Layer 4 of a small transformer language model trained on English Wikipedia (15 layers, counted from 0, width 128).
A neuron's activation on a vector x is GELU(weights . x + bias), where the dot is the dot product.

Input weights of the MLP neurons that the questions are about. A number n stands for (n - 128) times 0.0053.
n52 (bias -0.058): 135, 83, 172, 152, 172, 114, 81, 93, 115, 155, 145, 150, 156, 87, 153, 90, 59, 109, 94, 102, 140, 110, 167, 141, 120, 198, 170, 64, 117, 107, 145, 130, 79, 119, 52, 148, 125, 141, 51, 167, 75, 117, 160, 137, 176, 106, 102, 165, 89, 136, 166, 88, 113, 134, 68, 118, 186, 124, 154, 103, 190, 124, 138, 156, 171, 153, 122, 133, 85, 126, 142, 158, 84, 136, 125, 150, 147, 174, 145, 122, 91, 129, 153, 140, 113, 126, 113, 126, 113, 86, 126, 86, 61, 146, 113, 40, 148, 145, 148, 190, 111, 143, 119, 161, 86, 120, 139, 133, 88, 114, 77, 116, 193, 119, 170, 110, 169, 101, 127, 177, 111, 123, 148, 123, 102, 103, 183, 132
n126 (bias -0.023): 177, 132, 108, 179, 155, 164, 139, 166, 83, 106, 98, 142, 164, 174, 148, 143, 170, 116, 129, 129, 128, 91, 160, 107, 101, 108, 154, 159, 163, 153, 99, 160, 148, 107, 141, 164, 142, 105, 166, 97, 125, 148, 148, 139, 141, 107, 144, 145, 135, 141, 66, 106, 126, 128, 172, 133, 149, 93, 103, 150, 145, 134, 82, 103, 97, 85, 120, 54, 167, 122, 103, 139, 151, 139, 94, 117, 106, 64, 127, 153, 156, 93, 135, 102, 126, 130, 157, 120, 137, 140, 124, 89, 135, 145, 131, 136, 106, 131, 147, 110, 131, 125, 129, 180, 123, 58, 126, 151, 144, 95, 151, 145, 142, 157, 124, 111, 183, 149, 149, 117, 128, 148, 160, 94, 59, 106, 138, 78
n141 (bias -0.003): 112, 124, 90, 105, 158, 113, 100, 178, 124, 134, 156, 80, 152, 125, 175, 101, 92, 139, 159, 53, 192, 159, 112, 147, 161, 116, 141, 156, 118, 119, 137, 102, 107, 147, 111, 165, 176, 139, 179, 129, 151, 130, 107, 169, 115, 111, 76, 130, 123, 140, 129, 71, 104, 122, 75, 102, 154, 123, 153, 123, 211, 126, 95, 143, 119, 133, 126, 93, 123, 136, 185, 99, 75, 162, 122, 191, 103, 124, 122, 129, 113, 163, 145, 162, 146, 172, 108, 91, 178, 79, 112, 139, 151, 79, 100, 113, 151, 128, 128, 185, 88, 132, 131, 151, 136, 152, 143, 179, 136, 121, 131, 128, 136, 161, 133, 101, 126, 169, 131, 141, 101, 75, 110, 123, 170, 103, 138, 143
n176 (bias -0.079): 111, 92, 147, 125, 130, 69, 162, 153, 93, 78, 132, 82, 128, 103, 190, 79, 190, 126, 163, 121, 187, 95, 147, 139, 123, 170, 78, 128, 99, 106, 87, 122, 197, 99, 112, 92, 153, 137, 143, 126, 119, 154, 174, 117, 161, 142, 113, 125, 112, 190, 141, 174, 73, 115, 125, 168, 170, 92, 125, 124, 120, 105, 163, 147, 121, 51, 117, 113, 97, 117, 121, 23, 97, 172, 147, 168, 120, 110, 121, 143, 120, 119, 193, 180, 133, 141, 55, 92, 112, 130, 170, 188, 150, 138, 115, 62, 149, 144, 103, 179, 165, 155, 168, 137, 109, 91, 108, 123, 192, 145, 81, 129, 102, 101, 68, 124, 118, 169, 187, 127, 102, 127, 98, 71, 70, 90, 112, 146
n187 (bias -0.076): 140, 135, 174, 144, 118, 97, 147, 61, 144, 119, 108, 69, 163, 115, 122, 114, 137, 143, 125, 101, 154, 82, 176, 129, 129, 190, 76, 176, 122, 129, 153, 144, 147, 94, 129, 90, 120, 86, 142, 58, 79, 199, 106, 154, 87, 127, 119, 55, 156, 130, 120, 95, 92, 122, 143, 122, 144, 159, 93, 176, 139, 143, 116, 152, 70, 113, 106, 78, 181, 113, 111, 92, 146, 120, 128, 169, 100, 130, 148, 152, 55, 163, 143, 202, 172, 115, 192, 74, 185, 92, 170, 102, 202, 164, 99, 119, 105, 154, 153, 150, 144, 153, 81, 116, 92, 74, 121, 66, 169, 150, 92, 114, 116, 149, 44, 98, 157, 91, 141, 145, 135, 99, 171, 96, 144, 141, 185, 154
n192 (bias -0.100): 79, 149, 113, 160, 205, 138, 87, 124, 188, 129, 143, 125, 195, 95, 102, 85, 90, 79, 121, 93, 52, 102, 142, 69, 85, 75, 78, 181, 123, 94, 167, 144, 79, 120, 142, 133, 128, 123, 174, 123, 92, 125, 161, 160, 66, 147, 104, 111, 98, 151, 156, 132, 85, 151, 159, 159, 99, 150, 126, 145, 155, 66, 109, 111, 130, 134, 127, 88, 151, 112, 153, 78, 92, 156, 184, 124, 134, 117, 179, 99, 139, 123, 156, 146, 152, 182, 156, 120, 143, 57, 159, 113, 127, 116, 75, 136, 206, 173, 101, 160, 82, 147, 80, 151, 123, 110, 156, 191, 177, 62, 93, 140, 138, 109, 69, 104, 108, 171, 78, 95, 160, 163, 138, 76, 143, 71, 143, 177
n262 (bias -0.074): 66, 141, 140, 125, 139, 86, 156, 139, 163, 119, 135, 145, 137, 127, 116, 80, 146, 145, 139, 109, 124, 171, 151, 96, 112, 115, 143, 141, 146, 177, 148, 108, 90, 138, 107, 97, 127, 175, 130, 171, 46, 101, 146, 111, 185, 112, 148, 113, 157, 178, 101, 157, 88, 170, 110, 97, 174, 115, 244, 83, 120, 177, 118, 169, 141, 109, 69, 123, 121, 78, 166, 126, 160, 165, 117, 151, 68, 176, 105, 123, 120, 121, 184, 104, 167, 108, 107, 166, 98, 103, 206, 46, 141, 183, 88, 144, 122, 154, 133, 119, 128, 117, 169, 115, 106, 112, 113, 135, 150, 90, 116, 112, 145, 82, 99, 110, 117, 92, 155, 196, 137, 163, 112, 170, 83, 104, 102, 128
n265 (bias -0.052): 74, 106, 172, 176, 204, 115, 125, 105, 99, 121, 187, 160, 157, 114, 118, 96, 91, 103, 169, 113, 85, 98, 155, 113, 137, 138, 132, 156, 130, 190, 107, 181, 96, 167, 151, 141, 150, 161, 153, 104, 130, 133, 192, 147, 144, 110, 131, 97, 104, 83, 182, 118, 110, 106, 94, 106, 110, 131, 166, 136, 82, 61, 103, 100, 123, 154, 167, 109, 129, 97, 146, 166, 131, 159, 146, 79, 175, 146, 164, 92, 104, 155, 131, 101, 109, 225, 109, 99, 128, 125, 120, 150, 125, 136, 102, 124, 99, 134, 138, 131, 133, 145, 60, 145, 134, 140, 124, 144, 102, 116, 105, 99, 156, 65, 130, 129, 140, 111, 52, 136, 124, 122, 179, 77, 135, 139, 161, 136
n275 (bias -0.041): 97, 175, 128, 110, 129, 125, 141, 118, 132, 158, 143, 117, 94, 151, 155, 78, 83, 113, 92, 114, 85, 135, 160, 113, 135, 110, 101, 159, 107, 115, 92, 155, 54, 93, 100, 102, 120, 161, 123, 146, 56, 154, 135, 75, 180, 80, 114, 110, 91, 95, 143, 91, 133, 159, 118, 117, 161, 65, 75, 138, 88, 41, 99, 151, 80, 129, 96, 111, 113, 124, 152, 146, 141, 132, 174, 101, 100, 98, 152, 148, 144, 148, 153, 153, 88, 152, 127, 112, 198, 121, 118, 146, 119, 166, 133, 124, 148, 145, 133, 99, 144, 119, 130, 108, 115, 127, 129, 145, 152, 130, 127, 140, 151, 93, 105, 185, 110, 130, 153, 121, 117, 103, 144, 124, 154, 101, 103, 96
n283 (bias -0.076): 110, 125, 132, 163, 112, 90, 140, 177, 124, 152, 177, 131, 151, 169, 111, 103, 139, 187, 119, 132, 113, 114, 170, 158, 120, 123, 105, 153, 131, 147, 130, 109, 142, 85, 170, 120, 124, 116, 127, 130, 105, 187, 133, 172, 159, 75, 99, 131, 148, 161, 172, 71, 117, 149, 78, 90, 148, 75, 156, 130, 116, 156, 36, 140, 194, 71, 102, 123, 154, 90, 113, 110, 149, 137, 152, 151, 99, 125, 171, 158, 99, 167, 168, 169, 143, 125, 124, 150, 139, 118, 120, 153, 198, 109, 112, 159, 131, 129, 126, 114, 88, 84, 161, 100, 89, 137, 96, 149, 107, 105, 35, 111, 197, 142, 90, 112, 115, 121, 105, 136, 86, 118, 176, 110, 79, 99, 232, 96
n295 (bias -0.049): 129, 127, 168, 152, 117, 128, 168, 250, 148, 70, 128, 88, 190, 116, 112, 68, 122, 133, 174, 136, 190, 122, 174, 72, 83, 101, 130, 142, 132, 154, 96, 176, 146, 125, 168, 67, 173, 140, 141, 155, 107, 179, 177, 170, 107, 134, 137, 108, 131, 152, 116, 192, 106, 83, 158, 121, 157, 139, 132, 111, 116, 187, 127, 123, 144, 145, 105, 135, 134, 113, 95, 143, 106, 162, 70, 113, 149, 116, 99, 160, 72, 132, 100, 162, 108, 78, 107, 105, 139, 170, 153, 130, 153, 96, 132, 124, 170, 99, 136, 173, 146, 143, 76, 131, 128, 93, 126, 131, 124, 114, 106, 109, 109, 143, 140, 91, 144, 136, 118, 135, 127, 105, 156, 130, 102, 146, 133, 80
n310 (bias -0.085): 133, 61, 136, 152, 162, 48, 147, 73, 131, 87, 133, 96, 169, 94, 151, 85, 146, 141, 128, 171, 108, 113, 99, 79, 88, 120, 75, 121, 165, 129, 172, 179, 199, 84, 168, 121, 111, 155, 101, 160, 155, 167, 160, 176, 124, 93, 141, 160, 41, 160, 110, 100, 85, 168, 170, 116, 124, 128, 115, 170, 155, 98, 109, 114, 171, 119, 144, 83, 115, 163, 121, 115, 69, 162, 161, 190, 175, 121, 155, 106, 48, 180, 140, 103, 132, 175, 134, 115, 122, 121, 230, 110, 94, 197, 138, 128, 169, 169, 147, 102, 149, 90, 124, 132, 115, 97, 105, 155, 107, 59, 130, 130, 152, 125, 64, 171, 180, 152, 148, 124, 145, 112, 189, 106, 167, 30, 167, 62
n345 (bias -0.084): 105, 150, 124, 131, 120, 141, 79, 135, 72, 164, 143, 132, 187, 114, 155, 126, 165, 131, 108, 73, 125, 91, 92, 141, 71, 121, 112, 178, 99, 203, 193, 108, 127, 103, 107, 86, 137, 174, 169, 77, 103, 161, 159, 144, 119, 99, 131, 105, 76, 107, 141, 144, 127, 128, 109, 136, 185, 75, 137, 126, 122, 145, 145, 128, 104, 95, 200, 139, 139, 46, 130, 82, 55, 155, 102, 79, 209, 141, 128, 149, 122, 127, 194, 152, 61, 131, 166, 46, 195, 169, 137, 137, 135, 122, 157, 85, 134, 143, 89, 159, 140, 160, 78, 150, 117, 178, 82, 126, 123, 145, 111, 107, 164, 102, 114, 114, 108, 165, 154, 161, 122, 153, 136, 129, 76, 144, 101, 108
n355 (bias -0.048): 124, 97, 164, 114, 121, 104, 138, 109, 140, 159, 101, 138, 168, 78, 134, 127, 118, 118, 59, 42, 112, 113, 158, 131, 94, 90, 129, 109, 68, 126, 192, 157, 200, 166, 165, 98, 126, 103, 104, 85, 117, 78, 115, 153, 91, 108, 129, 60, 138, 143, 154, 79, 131, 142, 129, 73, 133, 116, 158, 155, 162, 160, 121, 183, 132, 92, 131, 125, 158, 108, 118, 62, 182, 136, 112, 127, 143, 38, 135, 144, 111, 173, 100, 152, 149, 108, 117, 66, 138, 101, 145, 137, 144, 176, 183, 55, 133, 145, 182, 132, 82, 168, 136, 187, 134, 94, 119, 125, 167, 130, 105, 105, 139, 44, 103, 153, 82, 102, 122, 176, 108, 166, 144, 155, 103, 97, 145, 140
n372 (bias -0.012): 128, 129, 116, 155, 113, 114, 116, 135, 109, 91, 140, 140, 96, 124, 103, 129, 121, 81, 119, 163, 112, 56, 117, 121, 78, 132, 107, 133, 126, 125, 133, 130, 136, 130, 162, 87, 107, 141, 190, 99, 143, 111, 155, 149, 113, 113, 150, 134, 116, 112, 117, 119, 123, 173, 103, 157, 167, 137, 127, 97, 126, 123, 126, 124, 115, 81, 101, 127, 169, 138, 188, 137, 95, 187, 94, 154, 95, 123, 94, 88, 135, 228, 125, 137, 117, 144, 125, 154, 79, 160, 139, 95, 126, 164, 160, 152, 131, 140, 136, 132, 114, 157, 126, 145, 119, 140, 62, 141, 108, 119, 169, 139, 175, 112, 176, 153, 167, 78, 148, 121, 94, 184, 139, 174, 122, 105, 64, 113
n383 (bias -0.044): 66, 117, 142, 164, 129, 168, 113, 157, 112, 93, 112, 128, 141, 139, 90, 106, 39, 116, 151, 130, 108, 86, 116, 143, 120, 121, 129, 114, 155, 90, 185, 219, 179, 128, 107, 83, 152, 134, 197, 92, 129, 181, 170, 104, 148, 102, 109, 82, 142, 144, 141, 82, 60, 165, 183, 192, 121, 127, 132, 58, 96, 103, 94, 92, 150, 100, 103, 149, 102, 136, 174, 123, 135, 78, 168, 95, 127, 141, 122, 158, 106, 106, 92, 193, 127, 95, 125, 142, 151, 105, 112, 160, 154, 91, 84, 111, 127, 134, 99, 111, 97, 154, 154, 184, 124, 121, 133, 123, 55, 112, 63, 130, 136, 93, 127, 109, 178, 99, 157, 91, 146, 161, 187, 62, 163, 59, 151, 136

Each question shows a token from some text and the vector x that enters the MLP there. A number n stands for (n - 128) times 0.04.

"ac": 166, 110, 143, 101, 128, 140, 145, 103, 139, 115, 126, 137, 110, 111, 91, 197, 166, 111, 127, 154, 123, 172, 148, 109, 164, 122, 96, 109, 115, 129, 160, 114, 127, 145, 131, 146, 77, 135, 122, 115, 109, 84, 97, 138, 130, 157, 141, 134, 141, 110, 142, 105, 128, 119, 155, 115, 125, 129, 127, 150, 143, 123, 87, 131, 143, 163, 157, 96, 156, 115, 112, 123, 121, 150, 123, 114, 106, 148, 139, 136, 151, 123, 122, 153, 136, 103, 128, 143, 126, 106, 69, 164, 147, 132, 90, 130, 110, 52, 93, 121, 163, 143, 138, 103, 172, 118, 131, 82, 128, 136, 138, 179, 119, 120, 111, 159, 141, 93, 102, 122, 148, 123, 124, 145, 116, 134, 135, 148
Which neuron lights up most? n187

" sp": 128, 78, 107, 121, 103, 127, 125, 105, 119, 120, 125, 120, 121, 100, 128, 154, 165, 122, 84, 162, 123, 136, 95, 139, 150, 78, 109, 126, 131, 123, 168, 96, 175, 164, 156, 100, 110, 123, 143, 119, 163, 137, 116, 139, 146, 128, 151, 130, 104, 117, 129, 124, 142, 155, 157, 158, 128, 120, 112, 157, 145, 123, 121, 124, 137, 133, 113, 115, 126, 138, 133, 117, 121, 125, 105, 133, 109, 156, 134, 111, 139, 113, 155, 113, 92, 138, 131, 114, 101, 139, 145, 168, 129, 122, 102, 151, 100, 43, 128, 128, 138, 107, 141, 126, 158, 144, 122, 132, 138, 131, 139, 187, 122, 147, 129, 135, 126, 134, 125, 123, 166, 107, 119, 143, 140, 89, 127, 128
Which neuron lights up most? n310

"===": 125, 121, 104, 94, 114, 112, 133, 113, 136, 149, 121, 147, 110, 125, 174, 142, 113, 150, 90, 130, 132, 136, 111, 125, 227, 133, 124, 150, 119, 153, 135, 118, 107, 134, 128, 96, 115, 103, 111, 120, 147, 120, 124, 130, 131, 165, 111, 151, 113, 98, 144, 136, 125, 142, 124, 132, 148, 133, 103, 124, 109, 126, 122, 79, 127, 186, 168, 144, 142, 178, 116, 107, 130, 115, 125, 129, 88, 135, 141, 112, 178, 105, 146, 127, 152, 143, 124, 164, 150, 128, 127, 171, 117, 138, 113, 124, 87, 39, 116, 127, 147, 111, 146, 94, 150, 162, 149, 125, 161, 108, 162, 155, 91, 125, 120, 146, 113, 157, 145, 120, 132, 101, 113, 129, 130, 142, 132, 116
Which neuron lights up most? n275

" con": 137, 114, 109, 94, 128, 121, 131, 111, 131, 106, 124, 129, 94, 132, 121, 134, 147, 124, 108, 120, 140, 153, 144, 138, 143, 119, 137, 118, 144, 128, 160, 132, 112, 128, 116, 136, 106, 125, 149, 139, 115, 127, 126, 145, 122, 131, 134, 131, 140, 153, 106, 164, 149, 115, 132, 119, 121, 165, 142, 125, 149, 149, 164, 101, 117, 144, 112, 140, 135, 140, 112, 127, 114, 173, 137, 146, 153, 174, 84, 121, 176, 100, 154, 114, 98, 80, 174, 118, 121, 129, 149, 110, 127, 135, 125, 154, 74, 29, 105, 146, 168, 153, 136, 105, 103, 135, 143, 119, 135, 117, 141, 153, 105, 148, 134, 113, 115, 106, 152, 130, 93, 138, 129, 138, 128, 121, 108, 121
Which neuron fires most, and how strongly? n262, at about 2.3

"ight": 125, 80, 126, 129, 127, 133, 138, 128, 144, 133, 124, 131, 157, 105, 118, 144, 135, 101, 132, 127, 99, 129, 99, 148, 183, 115, 149, 106, 110, 112, 94, 142, 119, 104, 115, 140, 91, 108, 157, 125, 187, 112, 81, 120, 122, 137, 150, 115, 119, 128, 138, 122, 123, 128, 167, 141, 139, 134, 146, 128, 109, 129, 109, 108, 149, 144, 130, 125, 166, 145, 126, 129, 157, 128, 128, 130, 107, 139, 123, 138, 163, 111, 138, 136, 125, 112, 112, 142, 141, 134, 101, 168, 136, 106, 142, 132, 110, 29, 126, 105, 144, 111, 142, 136, 125, 115, 141, 125, 150, 159, 113, 174, 116, 133, 116, 144, 130, 119, 136, 143, 127, 124, 128, 109, 128, 155, 122, 129
The two highest activations, in order: n383, n126

" d": 131, 130, 86, 132, 155, 143, 123, 113, 149, 115, 152, 143, 143, 105, 122, 141, 127, 122, 109, 127, 138, 134, 157, 120, 188, 89, 113, 127, 136, 126, 123, 96, 146, 136, 125, 128, 125, 125, 127, 130, 138, 106, 100, 168, 109, 111, 139, 129, 140, 127, 126, 153, 151, 117, 128, 122, 104, 132, 104, 134, 162, 153, 146, 116, 99, 166, 98, 137, 146, 137, 135, 116, 137, 123, 128, 120, 101, 129, 136, 112, 133, 138, 142, 88, 117, 115, 152, 122, 119, 124, 113, 147, 122, 134, 119, 152, 108, 21, 150, 121, 138, 131, 150, 99, 120, 121, 134, 128, 162, 127, 164, 157, 107, 169, 138, 145, 116, 130, 127, 142, 107, 128, 142, 152, 132, 140, 128, 119
Which neuron fires most, and how strongly? n141, at about 0.29

"orth": 145, 150, 133, 171, 89, 139, 124, 126, 134, 144, 114, 113, 115, 121, 61, 154, 135, 137, 117, 145, 120, 131, 118, 157, 141, 110, 162, 91, 114, 116, 145, 144, 127, 113, 129, 121, 125, 125, 125, 119, 163, 130, 85, 146, 125, 163, 134, 131, 136, 112, 131, 117, 123, 150, 142, 159, 120, 157, 119, 119, 125, 167, 139, 133, 152, 148, 123, 129, 138, 115, 123, 143, 137, 119, 118, 133, 102, 122, 117, 130, 88, 90, 119, 126, 137, 114, 115, 157, 131, 116, 101, 121, 148, 102, 100, 89, 110, 41, 135, 124, 144, 122, 134, 118, 162, 121, 141, 112, 147, 135, 96, 182, 121, 120, 122, 88, 183, 130, 155, 123, 136, 137, 159, 135, 149, 140, 114, 131
Which three neurons fire most, strongest first? n383, n187, n295

" B": 132, 127, 120, 113, 117, 119, 119, 142, 145, 124, 129, 152, 115, 121, 128, 158, 158, 127, 141, 140, 137, 137, 127, 149, 216, 66, 172, 140, 148, 118, 128, 93, 131, 133, 152, 137, 119, 112, 149, 138, 104, 119, 95, 136, 128, 128, 132, 156, 155, 104, 133, 151, 146, 132, 103, 127, 125, 144, 112, 137, 132, 123, 146, 139, 129, 144, 122, 150, 138, 143, 135, 111, 130, 150, 116, 126, 108, 121, 139, 109, 126, 142, 130, 109, 118, 96, 132, 138, 114, 133, 109, 133, 116, 135, 124, 130, 123, 27, 113, 107, 130, 126, 138, 90, 119, 111, 117, 111, 145, 132, 139, 176, 147, 136, 146, 139, 108, 122, 139, 120, 122, 131, 112, 140, 121, 127, 121, 134
Which neuron fires most, and how strongly? n372, at about 0.21

" st": 104, 130, 82, 113, 92, 134, 140, 116, 141, 108, 114, 138, 113, 94, 125, 173, 136, 119, 125, 154, 163, 137, 120, 123, 144, 83, 127, 133, 142, 117, 124, 121, 153, 137, 134, 128, 93, 134, 130, 133, 138, 103, 109, 169, 131, 133, 155, 137, 146, 112, 119, 145, 134, 131, 139, 153, 97, 146, 98, 147, 150, 124, 119, 113, 105, 124, 103, 138, 139, 119, 127, 132, 143, 155, 134, 168, 149, 137, 123, 121, 148, 128, 139, 87, 129, 92, 127, 126, 117, 130, 143, 115, 101, 134, 133, 158, 109, 31, 128, 132, 164, 122, 158, 121, 142, 158, 166, 142, 141, 128, 158, 168, 112, 139, 163, 116, 107, 125, 126, 138, 118, 138, 122, 113, 128, 104, 99, 113
Which neuron lights up most? n372

"C": 147, 79, 107, 85, 126, 136, 115, 108, 142, 140, 124, 117, 87, 134, 121, 145, 119, 145, 129, 158, 137, 127, 128, 118, 186, 100, 142, 105, 88, 121, 146, 121, 135, 153, 132, 135, 113, 132, 107, 135, 118, 88, 88, 149, 147, 150, 130, 170, 120, 122, 138, 118, 184, 147, 100, 118, 135, 131, 116, 130, 139, 144, 148, 106, 136, 182, 151, 124, 109, 140, 127, 146, 120, 147, 116, 154, 132, 126, 131, 141, 124, 122, 127, 98, 108, 131, 133, 143, 133, 113, 107, 146, 115, 129, 116, 114, 138, 39, 130, 127, 122, 135, 134, 86, 148, 143, 131, 140, 109, 131, 119, 190, 127, 142, 127, 158, 161, 108, 100, 112, 120, 144, 132, 154, 117, 153, 138, 124
Which neuron lights up most? n52

".": 128, 117, 92, 96, 120, 114, 133, 135, 121, 154, 109, 131, 131, 131, 122, 140, 113, 123, 131, 124, 138, 142, 121, 126, 206, 120, 139, 136, 141, 132, 96, 115, 155, 150, 133, 130, 139, 113, 135, 117, 122, 116, 153, 162, 152, 161, 129, 156, 163, 124, 131, 126, 121, 131, 140, 118, 124, 164, 98, 142, 121, 124, 149, 106, 119, 182, 132, 138, 116, 147, 108, 131, 141, 110, 139, 141, 129, 123, 124, 114, 129, 114, 147, 128, 166, 130, 132, 148, 141, 129, 135, 194, 116, 118, 132, 128, 111, 24, 113, 123, 130, 105, 113, 65, 172, 126, 116, 139, 156, 125, 137, 158, 107, 137, 119, 113, 90, 128, 106, 121, 146, 92, 114, 159, 127, 112, 121, 129
Which neuron fires most, and how strongly? n141, at about 0.67

"ec": 175, 123, 101, 102, 110, 121, 124, 118, 121, 132, 135, 154, 105, 152, 101, 149, 151, 188, 98, 142, 128, 150, 138, 154, 132, 111, 115, 149, 137, 153, 103, 122, 105, 136, 144, 153, 142, 112, 117, 148, 136, 128, 84, 148, 139, 136, 140, 134, 147, 121, 155, 130, 148, 118, 123, 100, 125, 141, 124, 175, 131, 108, 122, 113, 121, 139, 146, 96, 122, 104, 132, 129, 101, 136, 130, 116, 138, 149, 130, 160, 139, 128, 130, 130, 126, 160, 122, 145, 126, 99, 113, 128, 155, 119, 80, 137, 110, 41, 102, 128, 163, 125, 103, 97, 133, 120, 108, 126, 120, 153, 160, 167, 116, 130, 136, 104, 94, 141, 135, 107, 135, 137, 100, 104, 101, 151, 144, 148
Which neuron fires most, and how strongly? n283, at about 0.66

" so": 145, 92, 113, 115, 139, 135, 121, 113, 132, 157, 168, 123, 109, 124, 141, 96, 138, 156, 105, 152, 113, 132, 102, 127, 147, 137, 140, 139, 137, 111, 153, 108, 137, 180, 131, 120, 104, 118, 135, 130, 131, 152, 120, 138, 127, 121, 132, 147, 155, 132, 129, 106, 141, 133, 137, 102, 98, 107, 132, 141, 129, 174, 148, 125, 117, 167, 112, 124, 125, 153, 124, 126, 128, 162, 135, 147, 130, 140, 105, 130, 145, 140, 119, 72, 89, 148, 159, 134, 116, 143, 109, 189, 125, 125, 86, 177, 113, 31, 137, 147, 130, 55, 142, 110, 115, 123, 130, 155, 102, 119, 132, 153, 92, 120, 113, 135, 137, 146, 133, 138, 131, 111, 118, 117, 119, 132, 143, 123
Which neuron lights up most? n283

"ock": 113, 83, 120, 127, 145, 132, 116, 139, 163, 131, 109, 137, 122, 78, 100, 121, 150, 115, 100, 155, 87, 153, 136, 115, 157, 115, 144, 123, 149, 102, 106, 130, 152, 135, 120, 154, 75, 109, 107, 145, 173, 129, 93, 129, 121, 130, 147, 118, 145, 149, 120, 130, 149, 124, 157, 136, 115, 130, 134, 137, 141, 143, 167, 120, 170, 110, 132, 146, 125, 163, 115, 113, 118, 102, 136, 123, 160, 149, 126, 162, 131, 103, 120, 154, 148, 141, 124, 128, 120, 134, 106, 156, 128, 127, 142, 125, 125, 39, 132, 123, 84, 98, 138, 130, 129, 93, 136, 109, 134, 176, 127, 168, 135, 107, 107, 156, 142, 111, 106, 102, 143, 120, 126, 103, 145, 139, 141, 127
The two highest activations, in order: n383, n355

"24": 127, 137, 116, 88, 115, 144, 149, 137, 152, 151, 109, 140, 100, 108, 115, 165, 147, 108, 127, 99, 118, 147, 86, 140, 136, 97, 170, 105, 141, 138, 88, 138, 133, 131, 148, 117, 151, 110, 123, 135, 174, 140, 123, 117, 121, 152, 145, 120, 139, 121, 133, 107, 154, 143, 126, 83, 149, 126, 104, 144, 128, 172, 152, 136, 145, 142, 155, 141, 113, 116, 115, 135, 192, 112, 112, 129, 129, 127, 124, 138, 134, 147, 139, 135, 114, 124, 136, 125, 134, 147, 133, 129, 144, 116, 141, 126, 109, 27, 100, 119, 104, 106, 150, 102, 126, 138, 109, 114, 143, 122, 155, 146, 126, 141, 117, 153, 96, 117, 95, 122, 126, 113, 119, 163, 131, 147, 148, 109
Which neuron fires most, and how strongly? n355, at about 1.2

" T": 130, 101, 116, 112, 122, 138, 130, 143, 139, 106, 108, 133, 100, 126, 115, 121, 162, 139, 124, 176, 118, 159, 141, 129, 187, 78, 162, 128, 130, 118, 122, 112, 148, 140, 145, 132, 135, 107, 137, 141, 121, 102, 93, 138, 156, 122, 129, 122, 149, 129, 142, 149, 153, 136, 122, 154, 118, 165, 125, 122, 128, 139, 128, 151, 115, 132, 125, 132, 143, 157, 145, 130, 136, 131, 120, 134, 123, 125, 118, 119, 152, 125, 115, 71, 146, 106, 157, 136, 108, 127, 143, 102, 105, 127, 127, 125, 75, 36, 133, 109, 143, 148, 145, 96, 135, 126, 140, 142, 135, 138, 133, 189, 121, 113, 136, 150, 121, 101, 117, 116, 120, 139, 126, 119, 120, 132, 98, 130
Which neuron lights up most? n262

" re": 131, 153, 94, 119, 113, 133, 119, 115, 94, 143, 124, 120, 114, 106, 151, 149, 164, 143, 107, 136, 126, 162, 114, 141, 132, 122, 135, 117, 151, 118, 150, 126, 119, 150, 120, 143, 94, 134, 129, 137, 132, 130, 124, 146, 136, 130, 130, 152, 158, 126, 123, 146, 123, 119, 119, 124, 123, 124, 113, 157, 159, 138, 172, 132, 152, 116, 105, 132, 129, 123, 128, 110, 119, 149, 133, 138, 159, 141, 82, 120, 150, 100, 157, 96, 99, 105, 139, 111, 144, 149, 125, 136, 107, 142, 120, 135, 117, 22, 100, 151, 158, 92, 130, 114, 116, 126, 147, 151, 138, 136, 153, 153, 100, 156, 123, 144, 124, 136, 149, 125, 117, 117, 150, 158, 121, 101, 112, 106
The two highest activations, in order: n345, n126

" tra": 114, 125, 118, 115, 116, 129, 119, 125, 154, 141, 159, 138, 114, 96, 138, 147, 166, 105, 108, 143, 108, 102, 112, 146, 166, 123, 135, 151, 157, 133, 174, 93, 162, 140, 108, 123, 99, 129, 146, 145, 133, 143, 127, 133, 134, 104, 130, 150, 135, 126, 104, 152, 141, 130, 154, 123, 115, 133, 109, 144, 155, 169, 115, 136, 129, 145, 116, 156, 115, 103, 122, 132, 131, 138, 111, 151, 117, 162, 92, 123, 106, 160, 137, 113, 86, 122, 128, 116, 86, 159, 133, 135, 129, 128, 105, 145, 99, 35, 136, 140, 154, 96, 144, 121, 112, 122, 119, 178, 131, 136, 120, 155, 84, 125, 156, 139, 96, 138, 136, 116, 138, 118, 109, 132, 136, 114, 149, 98
The two highest activations, in order: n372, n310

" A": 155, 131, 131, 115, 120, 122, 137, 140, 118, 114, 121, 128, 127, 138, 129, 156, 135, 127, 126, 145, 151, 119, 116, 118, 177, 100, 170, 130, 168, 118, 109, 104, 128, 119, 116, 141, 139, 125, 128, 148, 102, 131, 93, 135, 140, 150, 142, 147, 135, 111, 126, 124, 168, 125, 106, 116, 132, 152, 108, 125, 129, 166, 146, 134, 114, 133, 130, 130, 126, 161, 118, 125, 139, 107, 120, 137, 91, 125, 118, 106, 130, 131, 122, 118, 111, 132, 159, 160, 114, 137, 114, 139, 122, 130, 148, 138, 101, 21, 119, 112, 174, 130, 161, 104, 130, 111, 126, 136, 118, 136, 139, 173, 129, 125, 142, 146, 92, 128, 120, 129, 103, 122, 111, 160, 108, 152, 113, 131
Which neuron lights up most? n126

" ag": 142, 109, 129, 88, 123, 88, 131, 102, 132, 125, 151, 120, 91, 89, 150, 160, 137, 124, 75, 116, 166, 139, 115, 129, 114, 111, 109, 126, 125, 138, 143, 123, 136, 155, 142, 116, 108, 138, 130, 130, 135, 150, 133, 139, 102, 140, 155, 136, 120, 130, 140, 158, 173, 131, 144, 132, 100, 165, 122, 140, 134, 179, 133, 86, 126, 135, 150, 88, 114, 107, 109, 123, 122, 135, 135, 137, 107, 174, 99, 118, 155, 140, 144, 170, 94, 118, 128, 148, 98, 121, 161, 112, 126, 163, 107, 184, 81, 49, 103, 126, 150, 142, 124, 107, 100, 149, 138, 112, 121, 117, 139, 165, 123, 158, 141, 146, 115, 135, 129, 114, 154, 124, 108, 142, 129, 146, 106, 127
Which neuron fires most, and how strongly? n372, at about 1.2